Layer 6 of a small transformer language model trained on English Wikipedia (12 layers, counted from 0, width 96).
A neuron's activation on a vector x is SiLU(gate . x) times (in . x), where the dot is the dot product.

Input weights of the MLP neurons that the questions are about. A number n stands for (n - 500) times 0.0049.
n5 gate: 361 676 560 565 531 616 679 597 301 548 500 568 451 332 419 467 456 343 332 741 551 503 449 552 556 487 570 374 366 500 658 607 404 483 373 635 416 602 409 436 378 462 572 463 567 391 586 600 633 359 727 405 605 500 541 609 436 686 527 513 463 510 524 507 409 597 458 457 545 355 650 453 382 314 366 503 382 598 345 463 483 114 622 636 686 381 705 514 683 354 455 534 541 507 385 517
n103 gate: 556 423 433 595 476 548 421 328 341 600 797 391 677 438 503 324 439 479 698 784 558 334 500 605 373 359 391 654 490 384 591 531 448 347 631 460 497 658 425 378 854 493 552 599 584 650 556 490 538 522 572 425 385 500 612 397 464 581 547 576 775 338 442 534 591 584 538 444 610 351 446 587 510 497 600 366 507 337 659 507 514 455 381 343 577 360 593 449 344 455 507 601 507 589 517 553
n118 gate: 394 658 554 348 642 867 479 605 781 538 574 493 668 486 548 584 415 486 500 375 369 462 449 486 443 533 528 448 574 401 252 388 289 517 619 550 609 517 435 629 579 434 632 545 486 469 403 361 503 317 503 363 370 679 569 579 477 474 692 566 490 389 348 493 439 658 511 453 590 565 530 395 296 550 472 467 297 168 320 541 452 409 599 500 597 448 545 497 364 391 595 571 414 417 521 320
n133 gate: 550 533 515 385 576 399 242 389 663 398 713 474 633 640 500 332 615 311 496 523 474 672 425 446 485 421 361 605 607 566 693 698 670 537 478 449 414 572 463 418 421 255 674 440 485 444 522 241 458 269 478 638 403 504 489 440 575 436 522 536 190 708 372 619 303 511 362 577 511 526 839 441 585 566 713 493 333 687 591 594 639 542 669 531 581 553 707 270 542 631 492 325 538 466 493 485
n149 gate: 647 500 334 542 459 419 642 631 623 548 536 518 274 403 515 428 493 563 596 410 667 573 566 613 687 624 610 526 540 496 620 444 563 423 569 557 409 485 581 558 357 415 407 375 591 202 443 500 430 527 393 467 738 533 540 305 587 319 269 787 485 763 496 544 591 453 692 371 500 402 637 388 711 529 496 475 411 742 418 500 430 422 772 376 702 474 770 337 608 440 375 551 478 645 405 606
n248 gate: 568 439 561 546 666 643 455 525 507 452 435 449 324 278 464 461 655 408 475 656 489 456 493 451 525 370 443 511 312 398 580 608 397 324 731 394 118 312 671 475 281 522 629 511 399 438 543 485 323 383 445 369 394 475 591 496 431 503 715 842 423 356 294 413 478 694 549 543 589 544 255 489 624 450 522 518 429 522 496 580 397 418 733 605 279 540 577 456 593 515 376 518 324 640 555 357
n278 gate: 811 441 493 398 576 439 412 620 584 489 341 439 383 584 485 799 489 218 452 508 431 530 311 543 393 474 527 238 444 359 380 623 538 508 549 529 602 466 749 534 519 660 393 477 679 428 511 458 595 927 379 353 304 515 500 417 482 414 652 694 436 477 592 364 376 593 477 500 576 369 262 619 294 489 561 413 295 311 341 591 379 642 372 659 414 565 649 538 423 407 589 556 580 676 477 477
n333 gate: 684 167 399 380 722 632 586 409 433 393 536 614 352 578 471 550 728 274 333 385 389 478 675 489 385 539 477 342 457 568 489 82 567 555 402 528 646 651 325 598 606 459 359 489 616 423 486 552 592 539 559 584 511 580 339 452 601 490 381 500 346 367 474 482 540 547 553 518 433 496 540 872 786 453 537 437 696 416 579 350 533 396 440 308 431 522 445 537 541 342 394 558 529 389 493 455
n370 gate: 611 551 555 487 556 189 521 397 419 578 705 248 547 525 413 551 424 511 317 256 391 465 517 411 418 483 658 370 452 493 493 518 669 462 376 622 486 482 660 628 280 384 556 458 675 252 524 560 634 504 521 490 333 741 413 549 497 434 534 534 493 359 479 493 559 545 640 446 542 413 321 424 668 510 457 309 246 691 680 535 587 539 547 550 526 496 486 489 507 468 410 400 675 408 806 568
n392 gate: 253 536 388 461 451 704 442 488 422 405 424 676 665 455 634 584 480 504 504 686 529 399 703 767 783 669 618 525 456 525 423 371 496 516 500 567 634 258 829 435 423 512 677 451 311 394 671 570 714 478 529 280 650 395 390 484 755 254 468 547 646 368 484 508 431 416 638 607 595 698 845 829 458 464 372 527 354 468 536 296 590 496 533 554 569 565 484 549 276 692 504 694 414 590 630 416
n404 gate: 489 398 432 634 405 330 493 363 370 412 619 611 547 690 452 344 695 591 227 429 335 396 618 721 313 323 665 336 531 450 294 365 556 458 438 429 479 395 521 500 448 542 595 420 688 632 537 574 437 452 389 420 386 479 451 409 474 589 483 534 503 563 640 410 448 538 457 554 563 566 380 445 735 602 617 560 473 458 341 580 326 486 493 400 825 392 595 381 415 596 747 472 455 637 396 400
n445 gate: 410 503 546 317 356 405 500 527 490 551 477 490 575 709 571 480 196 667 342 524 548 618 426 531 563 477 531 459 617 521 453 445 712 652 604 717 524 527 422 517 581 282 979 273 490 500 467 462 524 475 463 517 608 614 459 439 484 452 427 402 520 544 432 567 661 500 597 467 473 581 437 850 490 307 445 484 438 720 517 598 449 572 406 552 577 493 582 612 431 486 371 406 486 524 554 472
n496 gate: 507 319 483 490 655 575 420 510 725 683 453 695 302 559 261 413 571 276 407 295 614 650 544 412 483 467 602 662 541 444 571 556 669 432 497 391 425 469 486 331 626 404 331 452 490 339 563 378 452 536 534 575 425 443 404 483 360 458 453 675 538 369 724 571 564 534 374 520 441 697 453 638 577 547 497 244 367 299 407 565 572 448 468 602 277 369 593 400 371 472 556 378 469 621 452 422
n501 gate: 590 603 341 239 461 296 339 493 543 308 355 514 524 678 272 754 625 461 582 389 504 374 458 518 407 520 670 245 312 616 430 525 465 651 545 585 706 468 496 347 486 426 564 542 503 595 462 568 589 567 440 521 339 615 472 465 660 460 631 643 433 479 631 416 427 396 475 414 450 580 632 600 478 700 568 571 476 770 404 345 511 393 359 460 517 768 426 698 332 514 670 441 521 479 532 558
n5 in: 467 341 306 357 582 578 493 497 597 482 490 429 633 578 461 690 497 251 534 407 511 479 331 681 299 650 624 621 490 704 577 558 504 458 563 510 619 344 465 507 623 440 518 479 420 500 662 568 386 350 376 704 634 486 525 411 513 617 656 514 468 504 628 574 462 618 793 466 475 419 469 719 703 493 310 541 613 532 390 504 270 629 572 543 410 447 489 692 177 333 544 304 603 539 521 340
n103 in: 463 433 451 666 275 558 358 489 351 420 680 460 683 366 672 665 415 456 688 562 457 554 403 710 563 296 330 587 717 504 578 570 518 356 294 566 493 569 367 340 460 562 529 335 521 421 318 745 554 515 701 532 446 560 788 525 527 616 528 587 640 602 420 654 500 595 581 472 333 529 404 397 389 638 434 503 493 256 342 399 568 456 493 651 667 291 449 583 507 437 592 386 634 391 532 415
n118 in: 379 459 485 346 634 538 569 361 665 627 440 428 420 369 492 311 657 312 467 647 439 368 568 465 429 295 441 340 252 794 541 535 557 523 410 327 432 473 371 402 523 630 262 386 369 386 382 504 308 298 542 481 496 478 466 584 446 417 444 555 595 481 328 458 379 493 788 433 699 775 646 601 613 373 519 391 537 379 481 371 530 527 597 851 478 408 339 286 353 364 574 379 580 684 621 621
n133 in: 776 397 488 586 689 374 636 371 698 521 448 386 210 467 512 484 636 820 393 570 598 630 488 550 416 543 643 541 492 689 721 392 397 260 641 879 415 439 439 383 431 443 611 386 692 684 397 529 381 431 516 431 549 408 606 851 662 473 584 598 419 578 520 630 589 464 417 417 463 468 276 452 400 524 508 359 421 784 754 512 533 756 316 550 577 578 635 508 504 558 433 706 418 389 508 739
n149 in: 849 684 673 572 599 602 615 674 472 634 358 418 602 330 683 355 577 504 310 373 453 453 484 276 400 534 355 476 608 536 728 329 551 551 523 523 512 213 477 535 672 457 520 179 292 402 378 496 555 625 414 629 593 299 500 461 392 574 561 277 543 251 599 675 624 519 412 553 449 450 565 538 608 408 345 590 568 742 515 496 735 273 584 588 396 524 331 563 444 584 444 500 598 618 781 532
n248 in: 452 773 257 651 480 716 424 504 460 389 519 551 383 663 336 469 705 663 508 241 369 355 543 846 527 814 468 457 434 662 469 516 500 425 516 470 379 524 617 457 429 397 607 402 326 402 707 572 405 546 276 508 347 481 429 559 567 667 334 610 367 179 551 441 364 546 427 343 536 340 396 747 323 492 743 364 519 606 500 425 693 464 548 496 515 520 330 484 660 552 504 449 500 345 606 682
n278 in: 320 458 565 414 300 375 386 354 504 449 237 500 425 492 361 599 465 484 289 441 426 550 477 628 378 672 384 656 899 568 238 639 453 535 450 345 527 625 469 581 589 516 414 508 730 410 511 342 677 529 609 481 632 481 535 465 622 599 408 729 488 315 437 663 569 680 504 534 684 589 481 603 592 527 342 466 285 263 470 671 356 464 544 412 474 430 606 414 460 404 444 234 332 845 492 668
n333 in: 639 504 471 265 496 413 348 318 466 584 235 538 590 583 556 573 774 420 587 538 341 459 631 462 599 420 345 526 448 566 626 569 352 383 563 715 668 564 324 411 706 451 413 492 559 361 676 473 500 528 598 384 680 737 316 621 354 699 496 591 470 610 458 418 485 371 677 460 644 425 567 592 735 574 767 565 485 481 284 635 410 534 577 477 237 613 523 576 466 234 585 548 436 398 665 500
n370 in: 375 486 627 447 504 448 485 569 668 425 333 693 333 623 541 547 307 739 525 511 474 320 644 606 366 675 675 578 401 443 376 323 425 537 606 669 581 563 345 357 722 534 496 300 631 426 633 665 410 492 278 548 456 336 489 563 553 657 395 539 319 418 314 651 515 475 379 388 541 482 456 438 492 467 556 372 539 684 496 740 633 624 219 523 689 437 500 593 252 326 682 526 448 504 559 668
n392 in: 445 460 524 401 550 545 521 382 542 438 416 401 279 566 418 400 249 483 675 608 467 639 443 378 649 540 758 306 370 466 593 383 628 508 504 643 398 318 598 659 648 620 193 369 674 430 780 646 111 684 381 660 525 500 381 488 582 353 637 710 533 508 562 435 390 637 492 640 405 512 464 298 306 339 396 417 512 398 448 516 364 780 475 129 422 475 384 603 404 689 386 643 298 512 619 665
n404 in: 752 559 255 435 320 439 399 440 320 471 462 457 390 536 404 611 591 518 462 486 615 514 603 624 430 445 783 303 366 290 309 576 536 689 595 538 610 809 567 620 646 525 568 422 612 511 337 384 504 697 675 578 383 426 422 496 466 554 486 541 699 378 518 426 595 679 500 503 691 433 356 546 708 427 478 339 503 383 622 318 393 406 394 584 591 307 697 504 514 529 485 443 443 435 347 551
n445 in: 544 549 493 497 805 579 391 578 467 464 465 540 369 620 425 360 624 659 406 555 779 461 400 529 416 531 367 251 376 652 447 398 442 414 479 559 307 232 436 746 471 630 493 493 589 626 346 610 645 730 619 270 614 759 712 507 575 575 426 562 439 587 402 557 582 687 437 395 217 343 380 390 577 444 526 497 430 496 549 586 565 504 360 537 347 587 406 399 591 493 681 457 482 518 575 437
n496 in: 400 309 603 620 331 274 733 681 433 303 267 629 729 614 702 413 473 626 644 603 382 593 640 652 351 643 355 473 535 424 670 194 732 516 492 345 523 688 294 515 465 677 575 582 654 535 466 425 677 604 352 504 341 481 407 473 430 375 446 526 659 457 421 504 655 416 524 705 547 558 627 565 528 466 274 328 485 566 390 648 399 567 232 436 611 383 586 629 619 504 576 585 375 634 380 388
n501 in: 588 675 489 399 504 537 398 677 387 455 423 418 141 259 403 580 507 767 460 329 613 455 530 381 314 291 615 324 319 477 581 454 572 354 341 493 578 466 682 448 373 304 417 515 379 631 475 527 523 584 601 727 351 773 702 534 518 447 548 475 686 802 534 474 356 533 469 402 474 418 482 456 431 533 621 407 493 392 722 414 489 489 569 385 595 601 556 568 261 492 573 459 440 666 455 288

Each question shows a token from some text and the vector x that enters the MLP there. A number n stands for (n - 500) times 0.0051.

"roll": 419 519 363 479 435 331 353 440 389 508 319 262 403 545 524 573 487 490 731 462 519 610 562 581 493 592 561 448 570 752 537 475 494 610 474 430 481 387 379 523 621 505 501 546 520 547 478 464 375 476 624 480 559 329 540 568 486 669 495 391 716 509 440 439 721 438 435 522 475 316 465 525 485 380 549 501 647 534 555 708 512 492 583 407 345 483 308 668 497 532 528 349 576 334 334 592
Which of these neurons fires most? n445

", ": 464 518 390 517 444 617 473 545 533 491 372 279 441 564 524 394 469 515 421 505 589 547 493 596 529 621 462 490 468 556 372 499 539 501 455 539 476 533 492 582 455 483 450 494 563 376 390 418 532 307 505 396 522 408 530 463 506 525 517 355 533 621 396 530 458 423 475 550 525 450 419 536 429 435 596 517 503 470 457 401 539 489 430 528 530 439 416 471 383 418 411 506 523 495 514 648
Which two neurons fire most, strongest first? n118, n445

"198": 468 562 467 721 433 352 491 589 541 508 409 435 265 676 482 499 350 489 544 365 608 599 534 586 410 567 452 522 486 529 387 549 471 505 434 549 518 395 565 598 460 462 412 487 393 507 515 577 421 437 533 541 580 361 589 385 521 782 403 207 552 365 399 389 690 554 445 635 527 378 393 392 515 226 567 605 477 440 668 457 459 463 534 586 365 499 372 396 508 568 527 405 649 491 389 484
Which of these neurons fires most? n496

"od": 504 471 432 551 546 618 478 519 478 643 361 435 408 451 503 635 485 442 602 407 470 517 529 563 498 604 571 461 737 596 418 599 466 591 472 523 335 515 453 566 649 447 517 375 373 469 417 484 591 533 472 313 576 359 601 501 301 584 501 586 465 729 495 241 602 427 371 801 643 516 527 563 492 347 478 635 461 518 641 492 638 514 487 437 246 491 445 536 626 406 514 565 347 538 425 519
Which two neurons fire most, strongest first? n278, n248

"Ser": 465 598 421 505 516 405 593 523 535 545 480 353 358 634 564 495 390 448 428 533 568 632 647 599 493 694 656 399 540 748 406 526 450 510 425 378 351 408 496 525 526 576 524 344 479 571 559 430 554 488 646 422 493 411 575 655 182 721 450 314 607 523 515 469 595 397 393 688 518 468 483 404 683 416 407 543 601 292 561 514 497 404 451 405 459 437 545 582 580 410 370 457 539 530 388 739
Which neuron fires most, and how strongly? n404, at about 3.4

"State ": 458 553 416 635 489 371 387 574 430 361 385 501 285 477 390 469 464 434 727 380 573 503 583 460 364 547 451 546 645 652 490 400 460 596 501 526 453 514 599 522 564 537 535 492 577 502 415 632 550 364 553 508 520 455 588 472 244 491 357 376 555 570 480 503 630 241 466 622 510 478 505 526 444 369 488 583 570 413 559 391 511 445 534 440 323 521 525 593 497 396 573 401 398 408 446 543
Which of these neurons fires most? n333

"sk": 599 553 454 559 473 326 484 539 405 576 311 217 312 494 623 488 588 432 589 563 426 584 559 388 331 689 547 450 546 722 515 401 542 428 411 336 471 536 417 671 515 612 563 545 550 427 461 489 548 531 465 718 326 392 514 496 392 537 656 386 598 447 440 472 579 507 551 654 421 483 330 350 481 576 602 616 581 372 641 623 505 578 639 467 374 521 343 652 493 356 485 378 588 483 489 389
Which neuron fires most, and how strongly? n278, at about 2.2

"when ": 426 586 577 671 550 534 341 496 576 603 348 469 530 587 571 661 525 535 497 441 463 459 594 456 475 651 577 557 484 599 407 561 462 542 488 538 375 617 539 452 486 504 494 584 406 532 462 508 537 350 485 578 574 360 552 385 487 608 561 404 641 521 518 524 628 322 349 539 456 373 412 527 670 419 541 459 619 598 585 463 448 488 551 390 496 370 466 554 486 462 517 430 534 412 371 476
Which three neurons fire most, strongest first? n392, n118, n103

"to ": 470 602 543 607 485 368 599 409 542 444 495 563 526 516 489 447 516 399 454 491 569 444 509 537 404 553 643 489 445 632 366 441 535 571 340 441 477 681 536 516 339 529 401 504 422 486 495 501 448 336 453 528 504 322 412 418 493 734 494 347 576 625 519 553 588 448 525 389 557 491 522 521 502 516 527 545 574 360 565 580 616 481 548 530 447 444 455 570 374 533 467 503 501 489 482 511
Which of these neurons fires most? n404

"her ": 551 722 325 529 454 437 452 425 425 596 501 438 382 570 585 481 475 449 504 472 479 576 456 620 434 593 482 585 453 579 353 432 418 488 361 454 454 613 652 480 400 391 369 536 500 497 512 357 539 355 623 525 495 431 419 548 432 555 514 246 555 654 385 504 520 342 494 459 332 414 459 571 565 509 386 569 516 535 587 463 543 595 515 492 420 464 484 523 431 425 500 520 521 495 438 432
Which two neurons fire most, strongest first? n392, n496

"K": 451 545 486 642 588 484 473 551 553 524 278 377 295 577 563 554 473 509 596 519 656 590 622 489 405 452 770 550 758 657 510 424 487 534 426 483 498 557 437 498 498 615 526 555 621 502 621 506 445 504 602 403 430 427 594 443 331 536 501 470 525 643 453 343 620 403 339 518 578 427 370 261 424 458 577 659 523 450 609 508 509 414 506 322 341 456 389 554 528 440 464 342 466 469 515 434
Which two neurons fire most, strongest first? n118, n5

"en": 460 447 520 465 509 407 525 363 355 500 605 394 398 515 565 394 431 500 780 455 493 297 728 453 490 471 574 449 456 460 435 453 610 419 407 441 599 469 452 560 437 551 427 539 449 335 565 588 443 486 460 614 558 288 603 522 493 616 301 375 465 710 472 374 499 507 488 808 391 620 491 603 399 426 574 318 472 460 385 613 511 485 608 691 345 568 542 473 422 457 580 560 509 550 421 472
Which neuron fires most, and how strongly? n496, at about 3.1

"He ": 500 645 343 672 390 456 467 426 466 493 496 463 473 603 638 468 447 487 596 482 439 556 425 505 509 554 443 465 476 657 216 462 550 561 461 450 409 539 621 518 498 587 419 464 320 561 649 381 560 379 584 604 402 440 645 447 435 577 363 436 468 736 364 479 592 505 459 462 460 496 334 503 531 450 493 421 493 370 566 491 666 501 490 495 419 404 519 500 462 435 481 506 642 483 377 627
Which of these neurons fires most? n103

"increas": 347 520 195 529 631 407 512 451 522 548 507 466 573 464 562 445 337 453 619 468 413 558 449 575 429 822 532 360 535 786 406 495 403 574 503 502 518 419 399 443 424 367 594 593 545 584 439 656 379 504 472 561 487 336 560 459 493 515 547 285 594 496 547 514 556 546 501 529 427 443 475 458 544 506 547 539 724 447 660 780 553 455 480 441 304 357 499 624 412 477 556 487 538 357 339 433
Which of these neurons fires most? n445

"Russia ": 492 665 432 656 467 382 520 528 490 436 502 419 287 495 505 523 535 547 686 456 599 592 579 425 337 571 499 552 481 656 365 499 553 570 547 524 549 405 586 534 542 436 569 502 554 504 588 621 436 362 556 572 650 474 489 533 513 725 373 255 499 643 565 518 724 356 440 580 437 539 482 504 525 389 552 533 548 418 475 462 535 449 484 580 393 486 538 425 482 404 494 589 454 330 364 624
Which neuron fires most, and how strongly? n496, at about 0.92

"uk": 385 543 329 506 547 452 344 381 554 497 322 342 274 475 530 520 503 506 491 465 586 602 537 399 444 613 651 558 604 641 513 565 505 622 553 476 568 430 556 700 371 508 616 486 409 415 432 658 453 515 547 369 483 301 557 511 420 681 462 328 432 702 454 487 736 514 548 655 602 605 454 453 557 368 623 645 474 515 445 570 597 365 592 637 298 503 528 513 548 527 440 509 436 460 421 483
Which neuron fires most, and how strongly? n445, at about 4

"tor ": 572 698 478 666 551 471 549 405 454 536 362 466 306 531 530 499 424 525 618 463 618 473 357 425 503 561 566 609 598 476 289 543 517 551 470 394 497 435 524 498 526 587 417 504 522 457 415 491 425 350 519 385 573 453 617 545 340 716 439 369 567 628 464 412 616 278 469 565 498 577 447 478 569 375 495 578 522 476 598 399 612 464 484 458 407 481 466 559 502 380 452 383 404 430 537 497
Which three neurons fire most, strongest first? n496, n5, n248

"with ": 536 619 634 541 545 490 412 487 543 473 449 489 545 541 526 559 393 515 380 428 586 494 583 488 420 561 614 447 439 614 338 572 450 499 421 526 478 620 455 410 451 499 446 502 466 528 384 473 473 327 486 542 503 304 487 499 442 656 521 352 464 626 440 631 538 411 484 546 473 369 501 516 562 450 524 653 526 501 403 560 626 517 612 469 480 532 553 473 467 496 444 454 506 496 513 513
Which neuron fires most, and how strongly? n5, at about 1.6

"m": 528 496 397 543 693 411 481 459 563 497 381 484 417 521 484 401 408 460 678 418 512 470 613 529 490 366 593 599 730 439 418 460 399 606 326 390 337 377 454 514 425 420 489 437 415 675 419 555 648 515 431 339 307 329 644 434 521 513 572 470 614 568 563 433 526 319 392 793 619 452 468 516 372 546 520 597 416 549 546 302 462 491 535 524 396 484 481 537 434 281 577 519 413 596 576 410
Which neuron fires most, and how strongly? n501, at about 3.6

"by ": 486 650 549 558 585 532 454 589 537 524 493 487 479 560 563 522 485 532 439 412 584 489 432 519 414 585 574 481 464 637 378 585 480 505 497 529 512 641 467 461 550 470 400 518 443 524 439 433 550 315 585 524 614 288 446 467 430 509 539 366 486 570 506 558 531 463 424 476 526 366 464 459 516 428 532 584 587 491 493 445 630 581 555 540 498 525 547 475 456 541 436 505 526 479 455 548
Which three neurons fire most, strongest first? n133, n496, n5

"po": 432 625 537 603 343 398 555 600 472 628 483 269 361 661 427 345 468 346 504 477 395 664 436 499 433 769 575 614 549 689 434 485 594 426 535 509 443 542 454 691 655 540 348 520 376 554 475 572 427 487 504 668 612 304 402 487 504 600 543 477 541 512 393 432 628 451 585 720 512 436 474 466 566 394 527 527 635 471 552 624 483 513 591 472 317 629 507 583 592 467 616 360 479 331 494 387
Which two neurons fire most, strongest first? n133, n103

"of ": 466 600 561 457 536 444 519 488 473 607 489 510 394 515 509 470 524 517 416 468 581 473 466 477 354 524 610 442 472 543 330 468 514 510 425 497 546 618 492 460 472 505 503 525 455 398 396 520 466 320 584 526 597 270 472 488 441 441 441 359 609 642 492 560 547 541 490 568 508 429 416 458 485 470 571 535 657 583 483 539 573 494 625 503 473 510 515 551 487 481 507 473 463 470 527 593
Which neuron fires most, and how strongly? n149, at about 1.6

"Presid": 510 589 378 562 521 424 506 474 352 511 496 443 271 628 560 611 450 428 751 565 558 604 589 593 539 702 507 580 599 589 441 546 513 639 544 470 332 475 350 445 504 551 409 512 469 606 448 630 474 470 527 469 515 364 574 470 236 642 430 154 588 518 351 522 668 509 353 691 398 400 433 639 511 431 480 573 652 426 394 651 491 421 502 505 368 549 561 595 504 348 449 351 476 539 426 394
Which of these neurons fires most? n445

"be ": 511 586 607 626 577 389 541 407 487 440 499 410 652 499 524 544 435 505 514 512 523 587 482 623 428 662 636 485 476 595 319 511 404 488 576 371 500 622 611 527 474 472 459 504 365 540 530 510 554 336 501 560 511 368 559 495 433 572 502 343 535 660 591 626 521 549 542 549 503 525 442 324 467 444 505 509 369 534 496 574 572 488 674 427 458 522 437 511 416 472 449 495 614 507 520 532
Which three neurons fire most, strongest first? n5, n445, n392

"led": 399 445 407 445 468 710 390 555 463 612 447 520 422 425 462 459 512 486 622 533 354 531 468 714 395 650 603 536 604 422 485 499 593 568 435 387 506 415 437 543 531 516 532 348 585 470 520 484 359 461 376 413 641 277 433 526 403 680 501 336 573 569 505 252 550 437 304 605 566 377 384 506 358 317 546 560 429 446 481 638 582 432 570 544 285 581 429 608 486 518 571 542 475 568 431 606
Which two neurons fire most, strongest first? n278, n248

"he ": 493 616 425 700 359 459 475 394 481 533 535 430 474 600 565 494 463 445 581 542 476 552 389 494 478 647 476 507 426 646 262 540 541 510 453 388 430 574 647 571 554 575 421 466 415 539 664 406 538 363 564 651 392 489 582 474 417 503 454 388 500 693 388 452 619 515 406 451 397 526 358 471 560 399 479 506 466 304 557 501 653 438 531 559 408 391 479 485 518 439 471 491 623 539 364 611
Which of these neurons fires most? n103

"fair": 444 523 404 366 347 373 533 383 546 556 419 338 346 617 512 465 476 574 652 541 507 498 432 618 447 796 498 545 445 578 521 465 477 486 501 468 528 511 311 505 535 517 559 658 477 601 447 498 464 471 506 566 569 242 516 428 419 665 437 358 643 561 343 560 619 506 536 614 349 392 496 420 515 472 559 631 486 329 536 521 364 503 766 432 448 574 405 736 420 572 612 545 605 377 541 395
Which three neurons fire most, strongest first? n103, n118, n149

"the ": 585 701 420 518 502 469 482 351 487 485 520 410 383 610 586 451 471 456 466 467 526 569 514 559 413 567 528 546 448 574 435 418 454 532 506 563 491 635 470 541 463 470 463 464 531 395 497 455 447 314 511 557 539 275 462 491 392 496 494 367 577 588 460 549 479 470 484 560 461 532 440 467 447 539 457 624 497 500 485 468 577 518 464 469 500 460 416 469 392 491 520 449 440 488 470 501
Which three neurons fire most, strongest first? n133, n404, n496

"was ": 529 590 630 686 589 507 491 518 485 471 439 407 503 490 592 557 402 457 580 439 507 657 597 633 445 618 531 369 550 620 337 399 404 466 515 329 505 711 626 593 518 578 448 449 292 521 619 418 535 371 594 491 423 431 607 399 479 755 548 402 501 658 459 513 575 469 366 479 508 515 388 498 573 416 508 447 428 530 570 499 532 405 599 387 427 493 346 634 484 543 525 435 535 448 459 619
Which two neurons fire most, strongest first? n133, n392

"ate ": 526 538 478 425 572 373 365 437 537 446 483 460 417 531 522 573 489 507 428 354 579 472 462 394 398 427 579 391 391 638 414 434 537 472 350 517 471 659 524 434 464 404 428 528 497 523 381 440 408 343 500 503 528 373 467 573 436 569 437 394 525 636 523 546 520 515 569 570 570 561 366 558 516 431 508 562 663 439 331 574 675 459 572 479 496 436 529 602 392 508 502 587 418 529 452 582
Which of these neurons fires most? n501

"from ": 432 594 542 599 531 397 528 524 444 547 474 460 382 531 530 575 574 497 515 461 587 499 350 476 427 511 648 460 435 607 406 539 429 519 411 554 506 664 545 385 493 464 447 543 434 508 391 482 461 329 563 549 547 260 506 422 440 509 481 429 536 623 490 514 572 454 426 479 525 320 453 461 577 427 536 551 559 563 455 468 522 489 497 472 537 507 402 463 409 518 473 494 507 452 479 577
Which three neurons fire most, strongest first? n501, n5, n496

"k": 498 505 488 615 480 632 424 513 567 528 392 386 347 397 598 512 481 537 758 532 488 546 465 617 361 472 625 566 585 562 529 496 526 579 308 478 455 422 506 714 608 447 556 463 471 423 511 580 448 493 655 377 441 323 537 480 469 488 583 429 360 710 457 322 544 511 322 676 496 537 410 435 326 375 531 698 418 529 500 628 594 472 537 491 223 489 393 470 623 446 459 584 632 505 343 574
Which neuron fires most, and how strongly? n496, at about 0.8

"ating": 315 512 487 475 575 475 377 546 442 577 426 435 424 514 543 486 499 610 708 528 581 444 400 515 423 725 523 576 409 652 477 491 549 377 430 403 513 308 422 515 251 474 553 579 403 472 428 389 441 453 511 444 464 248 370 561 497 610 382 375 511 574 498 440 670 404 571 563 396 443 326 720 372 436 605 505 465 537 520 637 485 444 643 437 405 505 553 540 410 535 560 410 502 536 355 624
Which two neurons fire most, strongest first? n248, n445

"Deputy ": 493 557 524 637 510 484 407 457 499 501 474 473 280 548 654 589 472 513 703 533 532 486 449 654 492 605 486 565 549 544 553 384 391 551 452 360 391 548 546 580 513 549 341 594 491 576 446 494 591 355 601 426 532 379 496 461 283 561 477 335 490 504 474 549 726 312 494 546 416 505 457 493 625 386 399 540 641 577 468 442 493 417 588 445 490 474 476 567 611 518 434 460 421 430 409 587
Which of these neurons fires most? n149

"and ": 545 645 572 566 540 445 476 530 551 499 443 495 390 501 465 553 485 338 540 474 533 549 530 498 434 518 512 495 639 575 370 480 529 619 425 620 481 580 407 407 489 502 526 653 355 480 489 441 483 340 586 399 444 352 603 469 415 594 496 466 500 660 446 543 508 346 352 608 574 467 575 432 548 307 511 555 404 520 615 470 560 462 449 514 293 402 542 535 546 478 479 451 306 450 531 521
Which of these neurons fires most? n133

"earth": 390 565 365 314 517 352 507 537 430 505 324 398 428 521 484 495 497 518 600 456 516 545 515 606 431 757 503 632 506 629 411 404 640 665 543 432 532 415 390 519 482 513 638 650 518 617 343 444 462 481 416 566 572 258 546 498 366 758 467 258 565 642 380 453 653 513 392 493 393 531 449 491 444 455 658 579 548 455 674 615 472 509 692 486 484 562 531 563 565 604 628 489 503 356 595 471
Which of these neurons fires most? n445

"General ": 497 589 544 661 568 530 510 489 500 540 535 483 337 595 573 475 488 459 660 558 449 435 489 604 386 622 557 509 537 618 437 539 369 585 434 410 352 571 592 404 610 609 441 453 482 552 430 612 507 373 499 481 544 363 460 538 365 728 533 252 542 498 516 379 695 314 552 538 416 516 439 479 589 373 366 564 749 543 516 458 414 506 478 545 563 655 564 540 631 456 404 421 424 413 421 592
Which of these neurons fires most? n5

"in": 411 562 587 607 498 618 453 546 451 557 402 436 235 379 524 425 450 518 609 450 498 493 540 541 532 502 581 573 536 496 478 565 553 660 317 499 561 429 576 628 450 438 518 648 321 466 480 445 461 489 577 274 517 312 674 574 267 613 354 566 526 711 499 297 461 329 380 764 585 445 509 583 526 451 560 426 537 511 604 522 491 485 507 534 192 506 516 659 600 439 618 583 530 558 522 478
Which neuron fires most, and how strongly? n248, at about 1.9

"ê": 457 744 374 427 491 407 602 508 522 432 463 393 364 408 525 557 521 519 429 503 492 416 649 579 653 591 569 512 562 466 587 574 468 624 398 570 431 362 494 681 322 467 491 514 498 644 529 628 421 522 439 436 681 352 441 632 484 853 393 249 675 657 491 436 566 429 443 747 512 389 366 434 657 425 449 490 581 546 511 460 488 366 534 597 406 476 528 538 510 537 638 501 600 526 488 298
Which of these neurons fires most? n5

"most ": 495 586 531 455 470 523 667 418 584 388 498 432 595 648 427 467 357 560 543 448 404 575 526 713 287 722 441 645 416 576 287 432 393 611 444 550 419 535 476 655 697 548 395 621 394 512 503 506 463 406 503 624 329 434 312 433 419 465 494 606 440 511 472 529 523 573 358 491 534 592 428 360 590 377 378 525 427 463 489 479 523 491 761 500 455 495 353 549 581 552 500 484 473 529 389 581
Which of these neurons fires most? n501